Layer 9 of a small transformer language model trained on English Wikipedia (14 layers, counted from 0, width 128). Numbers have three digits each and are written without spaces.
A neuron adds its activation times its output weights to the MLP's output. To switch it off is to set its activation to zero at one token and run the rest of the model.
A neuron's activation on a vector x is ReLU(weights . x), where the dot is the dot product.

Input weights of the MLP neurons that the questions are about. A number n stands for (n - 500) times 0.00065.
n18: 551431581231680487563422649453257655385667242475786511540593615563415322467677606285504644235429500653691429557587271299350554611657318420527524496182579349667576457350453603670504520652432356773588555196496462586406492389404574436542613250281612656431120664541367467438478811460689546284475749542604538655597635644541365630590512521371323462355475452436513450422298374639476624433597
n29: 409537575302459362525521370554482583529500255571372453361590671487576435557418733569360453633740451539643419157466510286465589376706328303483521484392692436587327456292510510304173596377291568504636520367329360486590556544463577490453612587532429407401521524440536671489528447490272543423654471424367173279446463345525594487369476518671432582725507478544461380570489597470433542557593
n36: 537400634325284719495455677636665440573545204567427119456464761375555204571643586286620438871641651486907826590519382686321397615308451670380569284110172490741469573568577691568489559552173552413387442455479454475520525846601379631552318301475541185294470608637568740622487403320314582320303636599834174438448666586591220128413622495408541320378428415516372653414722495617098312546577
n42: 582577603271541639517518635505514651495586561368446521294666481615800576795441148414488376226464284504384435327372600334431561534567364424403414591608223495294434476683611334505676378619267258212589880204368670518271458596480398192552299636676486574573129343687260594570352435184611318650468526500324486599690290644565547699690572412613623486407870340716622486366817518629500542483646
n101: 595413743446269353241338571522377446453467563657416385605534349775578418310426365418500745151351521799535559475476186496493360478375492487405566388593551521699427630578640512340261683539448753509190464487661423314616500348509546657624522370688230413478190237458470441391548256448625728688462345629573457317457565563567474396396476375479845453391350408500699702442398365544584487617632
n164: 791623445442600480359417160566675607591526535565401517219369541383727525351418556278431257575524285729536431694378644657463565765920505314537384500734550344357581383551547343581557476475510374736420772711475626398466500240770480386540573491539599918639525781753577669313143599363328589474466746530825661380641600628569500928336300195236640400475510345551385555230344298457750594238495
n195: 484287560456631690630505500428546544285790576368553398471882500795603510606407259564399320734730421685431329446624442634377515108480378250429290260605657597531459717718729515639305549454643377759773709336637750584115380500590455558536442418370641665495565558214490722675257224649306455145366500776791505378280409695199296490191500660717500668600357599567131651425500510731390465446576
n238: 294522695345742583439404559544603563822362333461349200467474434766338535611525416604399557474443899465340547463322719605566586548409521457784761590545427642548491342399621517434518220322713721659466492441594496605550356285737589247616410663597718584504470586551417231436575619626765487553479555561603578607526284179619569427480426589633552336411613177382371581775522448606605432511440
n277: 688699631528600687588431551803685671596512636367594537698600543735509438444609619669878371358518542422685702628447246296446590707433290838751737492638594533254548211631487625274534536490710600718732789472528424431408733370682486460419446543831500294451393414533437152603446645460570641719389794208844514746467487356561538589473423528410472543603486310490259519593709562666589533559828
n289: 485387698350330642525350495608649463636417314447577617431737564473737442414417509644446476471568622496596590505640620392512687109558556587473180647490687640466631652431527293705250597952641568625375459330457645303486377569390443381703165344358782567257429271886657538310395024341698304569358548408518577404398564632429699568532656443452437664761437559466514662297471951828672614581640
n294: 424476386790335552265637803728565359434694505631341203740486633391297533398576439626747316533107523372339505486373384683307537415590289477530347586597584776391298738657461518339689854467505556322649399587700570532418468291548716695776529369417602266500514611297367389592338343447774745414408347382455425374604766518832420640570469693728570486284608462381602426569411487553456329616477
n321: 505547485357250621346496387528454303412512564449396312513242565328496389135328637447739370385526410647881546429323738293627211154519407389487341440304692293509500608519556657514285187537588398689459530401537514594643323280624396435380385674622568376169283548536477431468640550143604331211148496593395537463356439464550500405396662740569574924437523509491509555631615272626504441508634
n486: 530664638459782436463475434389272434368756492753444610484563423559761347479370374573463500318644657573646492308583379409514521594598671496751687496645546267569615479422746409830465512538385551753538520426466475594430475311211305248492487530409751801470579773392521643562496546488285751535566427330508411470406404239492445345381677525378525445604530504586807483529259370488222504639724

Output weights of the MLP neurons that the questions are about. A number n stands for (n - 500) times 0.00057.
n18: 560511422482408379593563563448632497442307309327326412467448661386667450593689580520698568524694514503634275493500542479591541347389382687667466464466604519504564687537490570394532648425022395688546327478532563493297521633507462430511479594588426282479656447233358400685459432496436564658304636419522557461500613449702272640684277282674459411522533682576507626521700515619475496599403
n29: 588500351584723615431500458566293583658519509658427422459571463418635419503776410460655363562444569491606632600450376558476447497395694608638392509524577519525445260481541569553424468515616514399393384532388388271465612385462458434307393522398419555497568512550437536627527485615564506436386377382514552567718482409617301506595377315289612506361503436352485580432486425644654578491455
n36: 548413613421754439445557603425311733570321492393438662630690402428416381390515404500488370197665384633477520412727632504509531659280449529471628587605455385470666456496228448523749561656213652747318492361352544529487508558425382485476551521126485594388575295571611375711307350644593460880631333648372500593685457601413550527546602492356313266566413513545415432705352906475720448419457
n42: 252616720558365471667479519419624204409496604228576547547489614480400396412624414340568476596699590500723588567555560504744314344450429546679547477664553444496486474398459667478297500630444419602613430512319402596051318515371511496492459381475615534432489556328307466749828466534523402603475351357548311519384639416574598536379611358369444456304326563451260334467411271508302545558707
n101: 575503500587559584509570587493725383353447444443369480362430410472456563579423544221626537553496442596655521470388581510375609395559350351602507720460397522539405639546657732599636451549529436517432523617678480625386362349486317337431430590627555521439537568496507348743283497564381558580572570514682333592690404141483532362506365457615403612653629443612631479533429465264438686421752
n164: 492521549695543220496375400548496611434904475720531492337512439398468414476659440443496543378683359590688422564653259508347601748561179422616407334692378509327372431433460568739407354393743500216553385395509520413428445711554658443321627661403143582769290765278385375593385557500536363204755500572361411548492504453337614599511438449555406473455459381500632538492591596657557508244329
n195: 338532400504442436737302508710394644458520240654557515595496352311500569564411277414671666469560713381473721425361417532677512732428533666349386500227412475571473492649400461500670421431407786333536609517619646464550577573467166221496321500443387725567488437574590478496640576319381683662481394599284520563599539542461533541500480716588584369674598767403458467372418631171456587118487
n238: 397490483449677573461525346601539389385593500167789404566604490527599486574463563628553368633360315513587557560397536540496555625524451446342628606426318235639695689431431454597483541514332443383413422413604503632528239474524562615282605323424560716394520464524493567423327399523513370289580484417479366394550300448723399402566497517597742371398329479519433580559428558476527629378387
n277: 442615407532354588454569481549496386374703547333578489680648465350634338387417454500240268432442600478463590377631623307815392615504508543381281647466449488844296303556580553485550526457567455523465337331660288358601698567604735395629242389537596492427674315492534493626508344304261740414244321362472492461504432429565387580277520666575239406630381557616318585477544516435414608682704
n289: 592535192241726718510662519455268594515453594474504511552519396379254309430636561597373430541649687322526411420589553661491348618550312422484390610578543407392489324628586609612504722512698404508477395727479523523776570730571470608508369430211485426363639203540485563500474342416355550495489609313462266569630533696761344409522702291452452515508492661629474600740706425580388572541593
n294: 400428556462579645507360566661671664468661633388424586593350606587640382624385408675571436605552637374309719541355400552467341500662562466515564706684500607586468504352329673377496702496569423470567573380712541557457511395485277587455372508447504583485558868508570469480573838630437440500504651337743444478634091514533741588472439438637358406530397445483755750544581431383523385461421
n321: 633471528504520485544356436690440551364775570110652357450642382493560220496738556477350426555931480336391516412410596391397402713655534315458589649539602474699496484399504540441617170463639471427512797685810375582584348430575536383333639632473631529560789540358595386496512549416383569680682595315430625423596445723500386370584373517473360531323554407409422614207333355619459175539496
n486: 581507475467654433522553696587542528575263402366421446449594536315458478271563595563312549801473341455363486845514564507476428745461648457485398729497554519504279631552433479476454493540382360649337437644480419605622654644452455257653472460507480367348361451412580603571299411771235422575486392662400511546412311692514445570624342578449537318403296679500459496507594460470597489483380

Each question names a token from some text and the token that comes next. It shows the vector x that enters the MLP there. A number n stands for (n - 500) times 0.024.

Then comes g, the gradient of the next token's log-probability with respect to the MLP's output, scaled to length 1. A neuron's effect is roughly proportional to its activation times (output weights . g). A number n stands for (n - 500) times 0.00069.

" L", then "ong"
x: 495473356507644498541575464543422474474394552475524665554528484463501494493459483528431556497609463480584445554549457523883480449487415447438452351469424487510446446591397593499571589566400522551484488535488458524443467523477445539502477622463495495516419544482437458431637635567523438493523411459436546515512590459471477410581431430490481480471387541490489553423550582457482553401472
g: 367599459360481533390574559500461429379695477409290562553528563405514510611316587428498438817833746540437711496456522550315382646506533593443622349631581281681522503544600640652335373636546354663585437537539395367371593597393295407804603595775424554333503357262536387538602570415606504433356343242550491559433290561640456419672339268570495683377584679642693699588486430334563310300555
Switching off which neuron hurts the next token most? n18

"ex", then "us"
x: 572531376496606542695499453530393495375440629427469657501565459431419465389509502505368528477492403469530548582496479545741428473495470562463547394394499457552542488487398476560477538391529438573575491447474475507507469465487502490432493626481489377560495449461458504491578505480581469510499561469474573563545558485498429456614498399490619444448463520466549485505501601461574565395559
g: 399474384376516578266522264434496456313529627570476408467344367619649328604262501504671477386362292743390370439670306301498672605322519461501395416486417468633789727438437506483475452549265551422441534415424494376617514548686604390814645664752617498571574443567534416574451586189492398447368544613515499440375335581483448454479625735931403543563427701585294394380524559350430454661311
Switching off which neuron hurts the next token most? n277

" an", then " ar"
x: 512413347488485519586557416499485481482414578420499630466510487545485546488549429497361540463590552436359467587463596609818493485473454524374435339409467477533453477531604621463551604564459437579604579526457471569481532466545592570503450542432528463466510563474456495475580554486543468600532457510423574577498584491494431429502450522479436448427480504501464544533512567380420462424479
g: 673589748515511478644797594519748522378641415386216513398237618419531527386300373361482590541451466489611532503633483569464344617390526828481498529381517375222347455631550599617690219557628463302556492721367449456609489449426366466780465377382404498439715568666621621551585307453448603397415386301397488596442552705718371641379571587729419390306437347307257536415520489516501622517359
Switching off which neuron hurts the next token most? n195

"id", then "ely"
x: 560490435477557500630669452520440508440466525546638564568440462409430474483448413471472457460519424452497522627549585540593443560488503469466481388473446497567504491554505561605427638478525474559576461575508505506360489449524542484531508679459502430435456504501420546502569523531576480555508545451484504602574571473469467545607438364453480458423505486476613579532514446464455493374483
g: 455492520547660321348475476610410526477488645586409449558499464473652618731589705560956700454528352633525478539527661396534530479608717504704434707482631379638384457660548316480444394293578347632497723520751676436404535408722649581604641649418446775526343416607451432636619474109527247341477431539564390587610443589375588669626650463658535607645689618309566384405605627602459362472432
Switching off which neuron hurts the next token most? n164

" of", then " the"
x: 510538341548508561598507470526480556538447558445529644633495461502533467438363500552527494576587475475404557498504564528805430424575503488478451252460529478502473451534463536565522695558548448550554491512473482495484511442508619505489564521454566484450470481573555555420472432480573480569551459527455558517489607518507451496523497435559428518381513506504498523435422573436415588483505
g: 617699553426388505325481772640503551608364348623629529324660394216584516507531481454624473598356601134521486504600537409422489315596397448598494570481454551496633552471354550526602538298535434590266427617265835523794564424396542288508286563475308343731394400458424465604536423422636455342509589327477656473664655390518357570757522324362526413371868626504562445379416489527471672625759
Switching off which neuron hurts the next token most? n289

"b", then "a"
x: 491488376547441502651441452536533500542350543498557570538517513412538429480538368448444513561637505294494442479679506499822500506527411484476615391535462581523482544469428602530641521435440570526420491533539531498456564601439508555521420494552489446524472470550528499492561501501532504522449425455504504453465687514468536431499573480540565470426444561563623454505541521407510488410508
g: 534367623572193559380668486742394375412576530414450467513552615392533604348475607639711615432563537385518442427479367586438448591481398272395392536517263514427489539394565355393778585558548626648467389403451536538460440518526504449291497681579346505353293350544521685664680534496449732456425541451275410278526373681141661538331735391639162351672599486687629556477591472370766824465502
Switching off which neuron hurts the next token most? n36

" a", then " t"
x: 515429328488550550651544432481463563449485600484543636579478496502401496466519440515478542495573504482409529544421610563764437512514479487552465341494469463542536475553569568577498563456500457528537448469476450574434574414497595533553447589471583543436450553503501453429521505541581485604552449503468542512483591507513327454552430499569436506433430509530517521436510545379372508424423
g: 513722678618598465903474361401572630404546571396522550696541389693563551381538506465671580582610562437479505547306512611557525520577381558320603436607411495420501540442026509330472447470354546402501500576517537281367450713227521519449253497381468423645421464393638698420565577578322535465724519640604177610597703507390344484696624351713516219558539442367320622553278464472371437323335
Switching off which neuron hurts the next token most? n195

"z", then " ("
x: 470504252454645447597617379496511463570339477412516600478530483394470461475509373541372483524512503446419506485583580558732572468556417500437627334517539460498464570520497635459486515449397669544464461509445535482461558492459551491470469501514466362475509493571515395519672522639471479546491501504480440444467535442477516413652545459501548488516474500469501484504530543369400513438478
g: 411681578364943548306245372490582610533371279512557446402559269386472591317607354709537455415363482537352429650418486483297567507569609522482462500579453663605366603453641502499404429502646399731449666536660641291443459436264633493419667630396530453672423692652596323788636597490521509441467503466725498334402636438634195627414576481741700619626594539431643258630390534512517283558555
Switching off which neuron hurts the next token most? n29

"20", then " Co"
x: 561534378522575540629531438470399553526445600468466585543518502531479495492501280556424461532588463371473469596576514482899582477501448516477551368515472511532534553584469519459459526558491578449521556552461496431455505502493514505477419564469361424473439506548425467511500477477532432542489401511483529519496617456564464432592440500472543379461432583550550554483626595287424514467447
g: 240257472657457532413440441696695489451479551578493504515564591548658660549721694643694261422499334497478534514289452362366342294495209441829429221449737569520374566423337417168464717593490622516481622572527576581688338378419434463489476576533642360394698381500270542566426529480517492663451552655502668519524379425407402633686505390404543408607406557511313650560324434572534281816638
Switching off which neuron hurts the next token most? n42

"th", then " Bl"
x: 503503485584588549672488374559428480437430561509529583648482513467538527453484455474526531561557523345454521573565511456805517535551437527505490383485440398506443500531476652487504541528489497451531584567510491562452528541480675575545462493488446375503452480530479540527570492569523506586514420384473586557507558560572485415620437488502527426475433489566502475512557458361388497440495
g: 618520381579492421468631556653739452476354475256418204184340403575460806571571443323493407624514353502526650379780510560746307769554432563584466527510510557414447614483591547448492382305391639514264506654362529672557489497806452571401647485340549657451478681393677683508227457535567457813491463599625535774442316350455483511601493466479575600772653542459419691624475343445561361476448
Which neuron, switched off, raises the next token's probability most? n277

"ational", then " I"
x: 585455321451500527685521478481442545459481580458551649515471491553537564513538440515445526516536492434480519488569630490763525583413457540458460409497481445528505458587431508546564612524504496520584520582506417464521474540482534513543498556381462460543456498593403455531512495493613510575540435571391500524434688508479513484676450463507510490445455506431477504464523565471414537376459
g: 407619681711615353454424719524484432594439502450473546552608480535543504618608545391581148583494588564499434209578466624684650549585610523304334640454465510391497739557960492502479485363439456485360616259512464492737660382877463453468529365442501375418507665449414621638291593415350592666330527708726584574516476486565696616346337428780492339442530520619574622390429546507445497239701
Which neuron, switched off, raises the next token's probability most? n42

"igh", then "ly"
x: 547491351500428594653542472442523541453417509394481566631420406537580534450556449577430488561552461472451543550475556527634534464467478499449514334512522480529460448535483559563566495445532538489539416551501529638426493513542571506480566585409492481485448484596451452439519534492545516526555321459500507601515533520468407517648536451408475425402532374548538498548591553435420553394480
g: 601580568587418463488550325512300458557392626605519416528667593437513414618846470619666842623516524715532639329533482503324505375491606380413656383579562408564626403566580570511700548491538615369404557432830494363325311454687552679454666762353486645384499438789466268538489519542474572352512669455310625456409490697617636536365410410482381796509559631318706394396569511503450677394885
Which neuron, switched off, raises the next token's probability most? n42